Layer 7 of a small transformer language model trained on English Wikipedia (13 layers, counted from 0, width 128).
A neuron's activation on a vector x is SiLU(gate . x) times (in . x), where the dot is the dot product.

Input weights of the MLP neurons that the questions are about. A number n stands for (n - 128) times 0.003.
n24 gate: 91, 129, 81, 125, 154, 144, 123, 151, 103, 129, 175, 121, 145, 141, 181, 117, 163, 160, 163, 91, 78, 78, 129, 113, 162, 138, 140, 124, 101, 131, 173, 128, 119, 165, 83, 144, 88, 134, 56, 194, 109, 211, 95, 170, 92, 161, 62, 143, 14, 148, 142, 130, 105, 117, 156, 138, 147, 149, 93, 117, 104, 59, 113, 154, 168, 114, 71, 119, 209, 157, 149, 154, 90, 118, 169, 166, 71, 132, 127, 130, 120, 83, 72, 126, 191, 70, 109, 152, 158, 103, 78, 148, 149, 137, 76, 120, 81, 65, 115, 144, 102, 161, 139, 149, 112, 96, 84, 102, 121, 188, 140, 151, 124, 149, 193, 160, 52, 176, 146, 55, 92, 122, 65, 113, 115, 30, 111, 80
n37 gate: 171, 79, 134, 161, 43, 170, 85, 154, 163, 91, 92, 129, 113, 130, 200, 153, 120, 127, 116, 149, 130, 107, 117, 64, 154, 178, 145, 162, 116, 93, 93, 112, 141, 128, 99, 79, 124, 120, 152, 130, 68, 138, 89, 130, 104, 110, 118, 85, 151, 124, 125, 171, 112, 210, 94, 90, 58, 162, 72, 112, 161, 208, 119, 108, 60, 117, 155, 108, 189, 156, 142, 177, 125, 180, 104, 174, 109, 126, 59, 126, 183, 112, 113, 132, 113, 99, 177, 141, 141, 83, 161, 145, 105, 144, 180, 165, 145, 196, 86, 62, 139, 79, 149, 109, 207, 131, 182, 177, 134, 54, 129, 190, 87, 131, 129, 153, 119, 132, 161, 91, 99, 144, 150, 154, 123, 142, 96, 146
n70 gate: 60, 82, 173, 83, 162, 141, 167, 139, 126, 167, 59, 64, 52, 180, 105, 149, 137, 147, 87, 131, 151, 91, 141, 91, 163, 111, 150, 130, 78, 67, 138, 151, 148, 79, 117, 79, 139, 195, 110, 78, 119, 76, 136, 153, 160, 188, 113, 143, 92, 138, 184, 158, 111, 97, 64, 103, 95, 120, 188, 66, 151, 99, 178, 138, 102, 172, 152, 45, 131, 178, 125, 153, 166, 101, 187, 163, 100, 101, 136, 164, 108, 95, 83, 157, 115, 159, 129, 58, 83, 148, 187, 161, 118, 131, 137, 163, 146, 88, 138, 105, 160, 45, 110, 140, 138, 120, 127, 133, 138, 162, 110, 100, 122, 208, 130, 111, 147, 152, 143, 144, 139, 189, 119, 97, 96, 63, 130, 100
n78 gate: 111, 144, 137, 124, 104, 108, 129, 73, 214, 108, 111, 78, 94, 115, 109, 147, 95, 115, 100, 91, 220, 83, 56, 139, 187, 150, 163, 124, 74, 133, 147, 88, 152, 154, 172, 135, 168, 177, 171, 71, 71, 91, 116, 114, 169, 101, 64, 116, 102, 103, 133, 124, 112, 157, 105, 106, 117, 99, 131, 110, 87, 132, 150, 115, 105, 142, 112, 117, 111, 170, 156, 170, 132, 123, 90, 160, 141, 115, 53, 97, 126, 166, 114, 171, 75, 126, 132, 130, 98, 114, 91, 100, 134, 112, 140, 116, 161, 135, 168, 141, 159, 68, 151, 122, 122, 94, 115, 114, 138, 104, 172, 82, 126, 148, 124, 181, 90, 156, 118, 139, 118, 68, 152, 127, 121, 128, 135, 176
n82 gate: 138, 73, 96, 125, 112, 101, 121, 114, 139, 160, 131, 127, 153, 85, 114, 97, 158, 143, 147, 158, 101, 216, 153, 154, 138, 170, 181, 96, 180, 136, 144, 114, 120, 85, 153, 159, 127, 113, 81, 150, 131, 112, 68, 162, 154, 173, 127, 204, 110, 133, 74, 160, 143, 143, 99, 126, 234, 113, 148, 110, 162, 122, 92, 132, 113, 97, 182, 71, 132, 139, 114, 184, 123, 76, 142, 115, 146, 145, 149, 188, 149, 43, 144, 124, 129, 163, 203, 161, 62, 132, 162, 152, 108, 134, 99, 171, 129, 187, 141, 115, 134, 92, 156, 142, 172, 99, 85, 105, 115, 180, 163, 158, 112, 68, 106, 158, 131, 87, 138, 114, 123, 62, 134, 103, 90, 89, 73, 121
n98 gate: 164, 124, 97, 165, 206, 180, 123, 50, 202, 92, 124, 117, 146, 158, 105, 96, 58, 152, 129, 168, 123, 96, 99, 97, 138, 99, 77, 153, 213, 143, 111, 140, 159, 131, 148, 189, 103, 95, 76, 128, 52, 158, 94, 70, 119, 116, 165, 161, 130, 150, 191, 117, 154, 128, 64, 142, 112, 150, 151, 145, 125, 179, 183, 121, 140, 101, 126, 184, 110, 130, 87, 113, 208, 149, 138, 120, 80, 164, 98, 112, 169, 111, 137, 191, 92, 119, 117, 117, 116, 103, 179, 124, 104, 146, 139, 125, 123, 118, 126, 162, 120, 146, 184, 159, 74, 129, 144, 149, 140, 135, 177, 145, 165, 152, 112, 149, 142, 176, 114, 90, 98, 157, 169, 172, 117, 133, 86, 43
n102 gate: 164, 89, 111, 123, 170, 177, 73, 135, 180, 94, 181, 134, 128, 104, 201, 168, 133, 120, 148, 119, 202, 146, 123, 113, 120, 156, 112, 114, 114, 123, 111, 88, 167, 70, 151, 125, 188, 102, 116, 178, 164, 46, 140, 188, 96, 134, 92, 103, 55, 154, 124, 133, 135, 147, 78, 68, 121, 81, 73, 103, 136, 119, 171, 138, 155, 83, 130, 125, 204, 153, 88, 117, 234, 174, 137, 90, 66, 119, 106, 147, 134, 135, 148, 126, 150, 107, 167, 174, 108, 145, 59, 77, 157, 159, 116, 173, 148, 117, 71, 108, 139, 135, 88, 139, 162, 124, 117, 162, 171, 129, 135, 130, 85, 121, 106, 70, 55, 123, 157, 18, 92, 79, 104, 155, 115, 48, 125, 166
n185 gate: 90, 114, 186, 169, 123, 91, 147, 113, 99, 153, 107, 143, 158, 126, 156, 181, 175, 152, 153, 171, 171, 110, 153, 91, 149, 64, 163, 83, 68, 171, 101, 150, 43, 81, 158, 83, 89, 77, 53, 150, 184, 141, 139, 154, 84, 115, 64, 121, 38, 165, 168, 174, 143, 96, 96, 106, 170, 112, 119, 137, 106, 127, 111, 184, 46, 124, 160, 106, 99, 145, 77, 128, 149, 219, 55, 89, 143, 151, 84, 172, 132, 157, 125, 98, 95, 93, 157, 235, 208, 149, 133, 78, 204, 141, 218, 116, 154, 159, 144, 137, 174, 114, 46, 35, 21, 113, 164, 138, 114, 131, 110, 189, 152, 145, 83, 162, 83, 153, 28, 106, 215, 97, 192, 167, 165, 54, 79, 136
n24 in: 78, 111, 132, 212, 82, 207, 61, 123, 126, 155, 135, 137, 103, 181, 125, 138, 117, 120, 154, 115, 156, 114, 165, 134, 27, 102, 77, 127, 132, 136, 164, 103, 116, 58, 102, 118, 169, 165, 132, 79, 135, 118, 143, 88, 136, 139, 103, 149, 84, 31, 107, 172, 121, 88, 97, 115, 101, 169, 180, 111, 97, 120, 119, 155, 147, 143, 113, 90, 79, 181, 116, 172, 171, 164, 148, 117, 127, 85, 76, 150, 149, 173, 118, 135, 127, 153, 124, 87, 116, 109, 106, 105, 60, 161, 177, 87, 115, 205, 95, 83, 134, 146, 137, 107, 125, 149, 70, 139, 95, 147, 79, 118, 205, 124, 134, 63, 176, 119, 184, 118, 176, 90, 141, 143, 131, 117, 122, 166
n37 in: 189, 152, 125, 141, 81, 139, 180, 191, 104, 170, 149, 167, 140, 109, 172, 120, 178, 130, 46, 90, 192, 90, 120, 140, 105, 72, 102, 139, 150, 84, 162, 82, 145, 123, 79, 158, 153, 150, 124, 119, 153, 156, 112, 84, 121, 126, 25, 120, 120, 100, 135, 85, 156, 67, 53, 132, 84, 61, 88, 156, 145, 93, 203, 173, 86, 116, 152, 134, 86, 130, 99, 156, 116, 190, 95, 172, 150, 139, 106, 114, 127, 73, 183, 159, 97, 141, 128, 118, 147, 142, 150, 128, 110, 184, 214, 215, 122, 117, 138, 138, 195, 149, 102, 66, 116, 186, 148, 110, 186, 176, 154, 167, 144, 124, 173, 113, 127, 158, 250, 168, 141, 46, 80, 121, 187, 64, 198, 133
n70 in: 132, 108, 149, 89, 71, 111, 160, 181, 110, 114, 99, 50, 60, 160, 145, 119, 112, 148, 107, 82, 178, 163, 132, 153, 152, 128, 132, 195, 145, 161, 179, 133, 116, 91, 151, 154, 90, 130, 69, 140, 153, 103, 102, 176, 152, 118, 80, 116, 116, 93, 112, 76, 122, 91, 105, 119, 120, 108, 202, 102, 178, 126, 113, 108, 147, 184, 170, 130, 129, 147, 151, 128, 181, 141, 137, 111, 72, 147, 82, 133, 127, 127, 103, 155, 121, 175, 145, 101, 158, 166, 150, 169, 149, 78, 104, 129, 197, 119, 156, 142, 159, 75, 166, 138, 126, 109, 101, 54, 111, 171, 167, 87, 139, 127, 137, 124, 75, 164, 178, 145, 90, 109, 164, 88, 151, 131, 177, 91
n78 in: 109, 97, 151, 109, 83, 208, 137, 134, 196, 86, 187, 102, 162, 162, 126, 53, 144, 110, 140, 110, 168, 144, 155, 104, 67, 130, 174, 138, 113, 83, 177, 103, 136, 134, 66, 177, 141, 96, 123, 153, 113, 144, 113, 153, 43, 133, 131, 178, 127, 105, 143, 187, 159, 93, 167, 102, 142, 131, 143, 94, 100, 142, 107, 104, 90, 86, 83, 137, 126, 92, 145, 129, 135, 151, 159, 94, 179, 104, 63, 98, 87, 129, 192, 144, 134, 88, 134, 137, 98, 148, 140, 84, 152, 129, 83, 142, 103, 150, 107, 87, 143, 122, 63, 135, 136, 97, 54, 93, 120, 143, 143, 114, 201, 131, 115, 139, 113, 166, 122, 137, 98, 39, 128, 146, 84, 148, 116, 151
n82 in: 159, 170, 146, 78, 156, 71, 129, 105, 139, 131, 8, 54, 213, 217, 102, 122, 108, 128, 92, 113, 163, 121, 186, 100, 196, 85, 134, 90, 210, 137, 198, 148, 152, 88, 98, 62, 153, 153, 169, 146, 105, 89, 123, 106, 124, 174, 159, 79, 130, 50, 158, 122, 133, 66, 97, 158, 131, 64, 111, 86, 123, 221, 142, 127, 127, 127, 33, 150, 154, 108, 165, 155, 164, 73, 130, 123, 173, 87, 152, 100, 122, 91, 129, 108, 105, 162, 137, 179, 138, 100, 149, 73, 122, 99, 139, 116, 138, 143, 108, 79, 97, 112, 146, 137, 77, 146, 94, 98, 132, 150, 123, 99, 88, 134, 136, 100, 128, 155, 150, 146, 179, 146, 117, 116, 173, 177, 180, 115
n98 in: 158, 114, 122, 114, 158, 203, 162, 173, 96, 106, 80, 77, 66, 93, 128, 194, 166, 81, 102, 62, 92, 88, 94, 100, 168, 135, 132, 198, 117, 95, 187, 196, 97, 118, 171, 180, 181, 177, 130, 168, 114, 127, 74, 111, 135, 112, 91, 70, 143, 113, 127, 146, 149, 177, 112, 130, 98, 120, 78, 129, 154, 92, 116, 122, 143, 131, 121, 52, 118, 139, 157, 117, 155, 122, 135, 118, 92, 121, 129, 114, 150, 102, 124, 99, 93, 171, 116, 107, 99, 205, 141, 122, 94, 154, 106, 70, 57, 79, 133, 147, 133, 141, 110, 104, 90, 90, 73, 127, 147, 101, 164, 90, 150, 127, 105, 157, 132, 134, 114, 165, 110, 195, 97, 126, 189, 103, 147, 122
n102 in: 151, 106, 112, 122, 129, 147, 139, 190, 199, 37, 101, 164, 68, 81, 113, 112, 80, 178, 125, 170, 98, 195, 169, 175, 160, 106, 146, 161, 120, 127, 63, 136, 162, 93, 151, 159, 129, 168, 167, 166, 77, 62, 122, 96, 133, 128, 155, 170, 111, 130, 154, 154, 148, 185, 101, 91, 141, 129, 98, 139, 152, 121, 44, 144, 138, 102, 188, 127, 79, 101, 189, 105, 78, 129, 130, 201, 62, 165, 113, 90, 176, 162, 150, 121, 153, 102, 205, 130, 147, 155, 157, 114, 75, 127, 81, 162, 139, 150, 79, 175, 34, 121, 92, 119, 138, 72, 118, 219, 117, 166, 138, 123, 47, 134, 134, 104, 111, 171, 106, 99, 122, 146, 139, 117, 142, 148, 128, 135
n185 in: 173, 248, 120, 183, 79, 161, 143, 76, 172, 83, 133, 157, 153, 131, 70, 79, 112, 90, 97, 92, 207, 146, 40, 116, 191, 157, 112, 151, 57, 97, 113, 123, 79, 171, 116, 142, 150, 177, 109, 71, 118, 116, 118, 91, 72, 113, 146, 110, 120, 152, 160, 72, 53, 179, 139, 171, 203, 126, 157, 109, 159, 182, 114, 185, 179, 87, 122, 171, 155, 129, 120, 122, 175, 91, 193, 157, 102, 148, 172, 180, 133, 184, 173, 141, 125, 65, 128, 81, 136, 115, 194, 132, 118, 129, 150, 153, 196, 113, 114, 133, 180, 144, 71, 165, 134, 142, 119, 141, 121, 65, 124, 86, 87, 138, 107, 125, 83, 70, 193, 159, 150, 61, 169, 232, 145, 117, 121, 126

Each question shows a token from some text and the vector x that enters the MLP there. A number n stands for (n - 128) times 0.024.

"ras": 123, 187, 133, 90, 129, 141, 143, 117, 99, 135, 106, 125, 144, 134, 112, 143, 116, 171, 109, 142, 112, 105, 191, 151, 138, 107, 120, 174, 88, 155, 142, 137, 152, 152, 110, 124, 64, 123, 116, 98, 130, 131, 135, 112, 173, 95, 134, 112, 145, 126, 126, 138, 89, 91, 123, 135, 116, 122, 184, 138, 145, 102, 119, 144, 120, 141, 147, 143, 155, 130, 169, 149, 161, 92, 121, 116, 112, 122, 97, 127, 183, 179, 158, 84, 89, 157, 151, 90, 95, 160, 112, 112, 123, 63, 88, 135, 141, 180, 139, 119, 140, 155, 96, 137, 96, 154, 87, 153, 106, 165, 112, 163, 156, 135, 110, 139, 68, 129, 134, 113, 128, 165, 114, 150, 67, 138, 168, 120
Which neuron lights up most? n70

"\n": 107, 119, 103, 109, 146, 121, 77, 151, 152, 163, 130, 125, 148, 119, 95, 118, 164, 122, 127, 140, 120, 113, 147, 113, 113, 119, 92, 152, 105, 136, 177, 134, 93, 106, 128, 129, 149, 91, 114, 72, 141, 119, 127, 108, 154, 99, 152, 132, 165, 179, 117, 126, 171, 78, 133, 104, 109, 120, 82, 186, 188, 115, 116, 99, 129, 145, 222, 111, 138, 110, 179, 133, 142, 148, 144, 147, 105, 162, 142, 128, 170, 153, 108, 105, 120, 157, 159, 103, 85, 134, 81, 127, 92, 82, 144, 176, 129, 138, 136, 111, 132, 114, 106, 118, 119, 131, 124, 133, 158, 165, 150, 143, 144, 105, 135, 133, 137, 168, 82, 76, 155, 85, 112, 126, 103, 94, 109, 162
Which neuron lights up most? n102

" M": 97, 127, 153, 105, 120, 137, 158, 69, 133, 132, 142, 117, 125, 84, 151, 123, 139, 117, 106, 143, 124, 87, 106, 106, 151, 104, 160, 153, 118, 117, 173, 139, 85, 133, 127, 160, 143, 131, 102, 110, 104, 141, 91, 109, 186, 107, 86, 141, 157, 110, 137, 141, 138, 120, 138, 133, 151, 140, 100, 130, 139, 113, 135, 103, 114, 138, 87, 233, 190, 135, 149, 139, 157, 120, 146, 139, 138, 122, 152, 129, 155, 123, 158, 61, 96, 128, 127, 103, 146, 127, 106, 141, 22, 72, 158, 169, 127, 130, 115, 110, 104, 160, 102, 118, 68, 136, 136, 147, 156, 146, 125, 118, 116, 110, 125, 137, 141, 123, 106, 112, 139, 101, 155, 98, 77, 102, 153, 118
Which neuron lights up most? n98

" S": 76, 134, 136, 78, 100, 108, 107, 114, 176, 168, 125, 104, 116, 132, 117, 93, 141, 121, 115, 130, 113, 150, 128, 91, 136, 137, 133, 163, 111, 112, 186, 122, 112, 132, 134, 158, 121, 118, 141, 124, 153, 108, 101, 129, 155, 86, 162, 127, 136, 163, 135, 133, 153, 138, 120, 154, 129, 93, 65, 179, 178, 91, 125, 121, 130, 123, 167, 135, 167, 173, 171, 151, 135, 119, 133, 155, 135, 151, 134, 118, 135, 165, 161, 60, 134, 126, 145, 98, 112, 177, 109, 144, 35, 105, 116, 144, 128, 154, 163, 124, 145, 161, 128, 98, 115, 189, 130, 169, 121, 152, 73, 142, 135, 97, 124, 127, 134, 155, 119, 83, 131, 134, 121, 141, 111, 119, 114, 171
The most active neuron and its activation: n102, at about 0.087

" Island": 63, 189, 95, 121, 119, 139, 133, 94, 110, 111, 137, 128, 91, 139, 92, 107, 137, 119, 128, 131, 114, 88, 181, 102, 150, 102, 118, 183, 159, 106, 175, 163, 132, 164, 167, 154, 119, 130, 97, 69, 73, 136, 132, 122, 200, 143, 96, 128, 157, 128, 78, 103, 155, 110, 150, 157, 123, 104, 146, 127, 148, 165, 67, 110, 103, 108, 140, 150, 128, 154, 154, 135, 124, 100, 109, 101, 120, 141, 119, 125, 120, 144, 153, 140, 114, 151, 118, 98, 96, 171, 131, 117, 93, 85, 184, 186, 102, 124, 151, 122, 170, 117, 90, 132, 81, 157, 112, 164, 114, 122, 123, 132, 115, 99, 114, 131, 104, 121, 107, 119, 138, 145, 110, 118, 97, 127, 164, 117
The three highest activations, in order: n98, n70, n102

"an": 168, 156, 117, 124, 97, 103, 158, 131, 142, 88, 157, 127, 119, 155, 81, 107, 118, 113, 103, 179, 68, 118, 129, 144, 135, 116, 142, 183, 134, 102, 160, 121, 97, 161, 83, 121, 100, 108, 96, 78, 95, 150, 157, 134, 127, 129, 124, 142, 168, 120, 68, 133, 161, 112, 131, 188, 143, 119, 120, 148, 131, 137, 131, 114, 139, 99, 146, 138, 146, 108, 119, 129, 167, 131, 124, 148, 124, 148, 139, 115, 166, 149, 133, 118, 122, 192, 115, 102, 134, 161, 77, 110, 71, 77, 185, 131, 67, 143, 86, 99, 117, 167, 123, 149, 113, 141, 127, 206, 106, 139, 109, 168, 136, 94, 120, 131, 103, 95, 95, 111, 132, 125, 127, 127, 119, 109, 140, 134
Which neuron lights up most? n70

" the": 180, 24, 130, 94, 130, 154, 105, 109, 117, 145, 143, 93, 151, 134, 118, 77, 129, 97, 108, 133, 113, 85, 172, 132, 138, 101, 111, 180, 138, 73, 124, 142, 98, 125, 147, 128, 152, 116, 96, 128, 130, 137, 107, 136, 178, 136, 122, 148, 126, 149, 97, 106, 159, 86, 120, 126, 136, 143, 82, 159, 129, 143, 130, 111, 139, 136, 167, 149, 178, 128, 126, 136, 131, 95, 143, 158, 123, 155, 113, 148, 140, 124, 139, 124, 90, 149, 152, 140, 111, 190, 109, 160, 95, 96, 146, 189, 128, 152, 98, 113, 153, 125, 142, 144, 91, 174, 147, 155, 129, 146, 120, 143, 111, 100, 82, 147, 121, 124, 134, 107, 146, 113, 156, 91, 101, 90, 117, 117
Which two neurons fire most, strongest first? n37, n70

"ador": 126, 131, 85, 127, 112, 154, 151, 119, 89, 131, 136, 142, 100, 135, 105, 90, 134, 130, 89, 143, 96, 82, 169, 111, 203, 95, 114, 128, 155, 96, 160, 143, 112, 161, 140, 151, 121, 87, 97, 87, 106, 173, 139, 80, 149, 105, 118, 110, 145, 119, 84, 144, 170, 89, 130, 129, 113, 101, 113, 133, 108, 122, 75, 84, 103, 142, 143, 160, 155, 158, 155, 101, 139, 99, 144, 174, 111, 151, 138, 167, 96, 140, 120, 104, 167, 134, 127, 93, 132, 184, 153, 173, 109, 108, 151, 143, 102, 162, 122, 117, 120, 145, 98, 108, 157, 120, 190, 103, 143, 128, 109, 149, 104, 104, 72, 157, 79, 123, 112, 138, 185, 83, 109, 143, 100, 158, 129, 130
Which two neurons fire most, strongest first? n37, n78

" an": 160, 110, 134, 107, 127, 133, 133, 58, 137, 152, 143, 120, 139, 139, 109, 87, 113, 132, 105, 153, 49, 127, 109, 95, 127, 68, 114, 172, 110, 84, 178, 135, 98, 103, 146, 138, 171, 122, 99, 117, 123, 165, 115, 70, 179, 108, 116, 160, 132, 159, 117, 112, 167, 108, 146, 122, 132, 144, 135, 148, 90, 118, 133, 99, 138, 119, 128, 132, 172, 105, 133, 130, 153, 91, 107, 140, 89, 106, 119, 179, 145, 149, 114, 108, 108, 108, 115, 99, 113, 180, 97, 128, 117, 99, 180, 115, 151, 188, 92, 81, 153, 145, 127, 135, 106, 147, 122, 161, 113, 129, 105, 170, 93, 113, 138, 127, 125, 132, 146, 78, 140, 81, 154, 113, 101, 96, 146, 144
The most active neuron and its activation: n185, at about 0.091

" with": 148, 81, 128, 110, 150, 142, 114, 93, 95, 140, 167, 113, 92, 178, 95, 101, 150, 139, 126, 150, 112, 111, 136, 116, 179, 95, 133, 145, 172, 84, 159, 125, 93, 129, 128, 155, 125, 127, 174, 115, 100, 139, 113, 117, 146, 88, 141, 110, 103, 188, 153, 150, 136, 111, 144, 141, 65, 104, 83, 150, 152, 111, 107, 86, 122, 111, 142, 93, 138, 132, 163, 127, 158, 129, 106, 172, 110, 172, 133, 91, 137, 114, 92, 85, 121, 168, 149, 96, 102, 171, 104, 139, 80, 97, 137, 174, 133, 133, 169, 118, 129, 117, 102, 126, 79, 141, 150, 168, 136, 170, 143, 146, 124, 117, 115, 115, 134, 121, 104, 95, 122, 84, 70, 131, 90, 125, 116, 135
Which two neurons fire most, strongest first? n98, n185

" H": 71, 158, 130, 75, 126, 91, 122, 116, 136, 170, 136, 127, 125, 159, 115, 82, 141, 105, 126, 137, 125, 140, 118, 135, 150, 123, 136, 170, 119, 108, 178, 99, 154, 115, 135, 135, 114, 94, 148, 97, 83, 143, 94, 149, 158, 97, 133, 160, 140, 146, 118, 115, 159, 110, 102, 171, 129, 124, 54, 200, 194, 116, 133, 122, 146, 79, 126, 153, 126, 152, 140, 143, 153, 102, 151, 137, 144, 141, 136, 115, 131, 178, 151, 116, 127, 158, 130, 104, 112, 136, 84, 138, 53, 58, 151, 158, 109, 150, 159, 144, 134, 128, 119, 119, 117, 151, 111, 183, 136, 162, 110, 115, 134, 107, 135, 122, 145, 117, 88, 91, 115, 104, 139, 86, 102, 147, 158, 133
The three highest activations, in order: n82, n185, n24

"ers": 131, 90, 124, 80, 123, 160, 114, 127, 90, 111, 101, 102, 110, 140, 84, 98, 162, 183, 86, 140, 109, 73, 125, 141, 120, 110, 147, 135, 130, 127, 139, 145, 93, 139, 135, 111, 108, 132, 146, 96, 119, 128, 127, 89, 148, 101, 95, 116, 135, 87, 123, 147, 101, 79, 139, 170, 131, 92, 154, 141, 123, 146, 92, 127, 153, 134, 174, 111, 173, 119, 165, 152, 171, 76, 120, 144, 140, 118, 144, 128, 139, 186, 154, 98, 103, 123, 157, 105, 120, 156, 143, 113, 66, 139, 105, 135, 141, 141, 96, 140, 124, 138, 92, 93, 106, 137, 163, 172, 126, 157, 126, 174, 147, 90, 140, 133, 117, 63, 93, 144, 176, 161, 148, 120, 114, 155, 164, 111
The most active neuron and its activation: n78, at about 0.13

"ement": 118, 96, 106, 81, 145, 171, 67, 125, 103, 133, 129, 119, 97, 122, 108, 73, 178, 152, 105, 120, 128, 112, 137, 112, 130, 99, 95, 142, 154, 121, 160, 177, 105, 135, 154, 159, 138, 123, 108, 62, 102, 155, 89, 114, 182, 82, 100, 126, 115, 61, 103, 152, 139, 131, 183, 153, 90, 140, 145, 146, 138, 129, 77, 101, 107, 117, 137, 136, 147, 134, 161, 103, 110, 90, 131, 150, 135, 145, 134, 154, 118, 141, 97, 62, 119, 142, 121, 109, 167, 168, 126, 155, 107, 142, 129, 165, 107, 160, 138, 100, 113, 130, 95, 105, 128, 163, 156, 142, 125, 146, 107, 134, 118, 86, 110, 184, 86, 138, 130, 124, 136, 89, 118, 152, 129, 134, 150, 153
The most active neuron and its activation: n24, at about 0.12

"ed": 110, 129, 150, 87, 153, 150, 116, 123, 48, 128, 86, 117, 123, 112, 144, 104, 118, 163, 77, 147, 148, 113, 112, 132, 138, 119, 136, 183, 126, 86, 166, 134, 85, 181, 118, 143, 96, 167, 135, 110, 103, 140, 111, 123, 153, 111, 141, 109, 142, 102, 122, 124, 114, 70, 186, 160, 103, 119, 147, 160, 146, 122, 133, 127, 136, 113, 137, 126, 192, 89, 113, 160, 132, 61, 120, 172, 124, 124, 130, 127, 141, 179, 110, 164, 72, 149, 130, 120, 86, 137, 62, 116, 87, 101, 84, 96, 85, 152, 114, 125, 126, 132, 98, 132, 111, 134, 106, 150, 104, 146, 110, 158, 168, 117, 127, 121, 98, 109, 104, 142, 131, 113, 117, 148, 113, 153, 149, 122
Which neuron lights up most? n102

"z": 120, 154, 128, 92, 140, 127, 127, 158, 72, 114, 128, 140, 173, 115, 117, 115, 132, 129, 145, 195, 138, 114, 174, 142, 121, 92, 154, 181, 138, 115, 155, 131, 97, 135, 104, 117, 105, 96, 107, 85, 95, 106, 128, 107, 152, 111, 98, 123, 157, 71, 123, 126, 101, 121, 126, 138, 125, 119, 102, 154, 133, 158, 94, 124, 129, 79, 177, 110, 172, 142, 158, 158, 179, 135, 89, 112, 122, 151, 148, 128, 125, 162, 200, 104, 116, 166, 138, 68, 135, 167, 112, 100, 78, 74, 161, 145, 130, 141, 136, 90, 130, 137, 100, 129, 98, 169, 100, 165, 112, 158, 132, 133, 145, 96, 128, 146, 112, 123, 87, 100, 117, 101, 142, 134, 77, 121, 165, 89
Which neuron lights up most? n82

" during": 149, 46, 91, 118, 125, 131, 75, 91, 96, 144, 138, 108, 133, 147, 117, 106, 145, 121, 109, 140, 150, 111, 135, 144, 159, 90, 86, 159, 110, 93, 210, 157, 100, 134, 131, 142, 160, 114, 121, 67, 106, 177, 116, 127, 156, 96, 122, 131, 116, 143, 127, 132, 121, 96, 139, 134, 110, 145, 88, 158, 130, 114, 105, 101, 165, 126, 116, 116, 141, 110, 150, 131, 135, 120, 116, 99, 95, 155, 124, 123, 138, 103, 132, 66, 107, 120, 112, 93, 58, 166, 106, 133, 121, 93, 148, 186, 120, 151, 138, 153, 111, 130, 110, 127, 104, 164, 148, 155, 113, 165, 119, 143, 88, 106, 80, 109, 135, 172, 104, 122, 120, 131, 108, 130, 91, 92, 142, 153
Which two neurons fire most, strongest first? n98, n185

"ether": 97, 132, 123, 114, 151, 173, 100, 131, 103, 152, 114, 77, 75, 148, 53, 91, 156, 139, 123, 149, 120, 80, 131, 147, 165, 91, 100, 123, 159, 99, 157, 161, 139, 120, 96, 107, 113, 74, 172, 116, 108, 188, 132, 132, 148, 63, 142, 117, 116, 97, 110, 175, 98, 102, 133, 154, 115, 111, 137, 152, 127, 131, 91, 109, 87, 90, 167, 135, 129, 163, 163, 151, 137, 138, 75, 146, 149, 156, 156, 117, 135, 122, 124, 143, 87, 154, 178, 154, 118, 189, 69, 131, 104, 129, 122, 133, 142, 139, 158, 122, 130, 142, 106, 98, 136, 132, 129, 168, 98, 158, 138, 144, 102, 107, 123, 151, 84, 132, 121, 113, 158, 107, 136, 139, 93, 157, 117, 138
Which neuron lights up most? n82

" of": 160, 88, 96, 108, 128, 169, 106, 100, 99, 155, 156, 139, 137, 142, 94, 88, 142, 136, 123, 136, 111, 91, 146, 148, 142, 128, 125, 132, 132, 97, 224, 120, 85, 135, 124, 175, 151, 149, 149, 82, 109, 163, 135, 101, 146, 89, 120, 114, 128, 186, 108, 120, 139, 116, 145, 149, 100, 154, 77, 144, 96, 138, 97, 94, 131, 118, 121, 163, 164, 85, 145, 133, 154, 131, 141, 145, 120, 138, 141, 114, 155, 98, 115, 104, 132, 160, 141, 111, 110, 186, 114, 153, 98, 120, 145, 184, 135, 150, 139, 113, 158, 113, 99, 136, 101, 166, 187, 160, 131, 151, 113, 168, 110, 104, 84, 136, 112, 132, 132, 129, 121, 92, 124, 120, 101, 93, 98, 153
The most active neuron and its activation: n37, at about 0.5

" c": 100, 106, 130, 109, 119, 111, 107, 117, 178, 118, 149, 139, 129, 134, 146, 102, 121, 89, 141, 154, 115, 99, 157, 105, 115, 135, 70, 211, 88, 111, 187, 147, 108, 86, 156, 164, 120, 125, 78, 119, 123, 173, 116, 96, 137, 72, 135, 113, 125, 97, 106, 128, 139, 105, 159, 189, 112, 122, 80, 159, 131, 132, 147, 113, 125, 131, 127, 171, 196, 136, 145, 133, 112, 77, 124, 140, 107, 128, 105, 97, 109, 132, 157, 89, 130, 102, 113, 118, 138, 156, 114, 188, 91, 117, 160, 121, 150, 161, 127, 125, 113, 79, 125, 111, 98, 140, 119, 139, 139, 156, 137, 142, 116, 135, 97, 114, 111, 138, 120, 87, 188, 98, 153, 110, 138, 84, 162, 162
The most active neuron and its activation: n24, at about 0.41

" New": 94, 114, 109, 80, 138, 145, 139, 96, 96, 142, 149, 97, 113, 124, 97, 108, 159, 106, 99, 158, 87, 63, 106, 129, 111, 118, 140, 177, 144, 99, 162, 145, 121, 136, 190, 144, 120, 151, 147, 53, 94, 171, 125, 108, 170, 145, 57, 141, 146, 114, 149, 114, 171, 115, 160, 144, 162, 129, 147, 133, 129, 124, 117, 130, 150, 124, 146, 146, 128, 102, 155, 151, 134, 66, 136, 135, 135, 164, 165, 138, 139, 126, 212, 131, 113, 126, 153, 120, 98, 163, 47, 137, 70, 109, 109, 165, 84, 135, 119, 145, 99, 124, 111, 121, 92, 156, 119, 139, 135, 132, 104, 133, 111, 155, 134, 117, 95, 145, 107, 114, 157, 155, 154, 114, 101, 137, 162, 128
Which neuron lights up most? n98

"ain": 68, 176, 122, 96, 113, 105, 127, 119, 125, 86, 130, 125, 115, 164, 134, 81, 121, 173, 101, 161, 69, 123, 140, 110, 152, 112, 138, 137, 110, 78, 190, 136, 124, 144, 99, 125, 114, 122, 131, 57, 101, 148, 129, 83, 167, 150, 139, 84, 139, 96, 152, 115, 140, 113, 159, 159, 96, 109, 181, 171, 148, 115, 142, 153, 132, 139, 180, 90, 141, 131, 159, 122, 141, 108, 160, 106, 113, 147, 122, 135, 146, 143, 173, 114, 148, 120, 97, 91, 95, 160, 146, 143, 70, 82, 133, 155, 104, 145, 137, 87, 125, 157, 106, 127, 122, 146, 143, 155, 132, 132, 139, 124, 143, 92, 128, 121, 123, 140, 71, 110, 171, 156, 170, 118, 134, 182, 115, 99
The three highest activations, in order: n37, n70, n98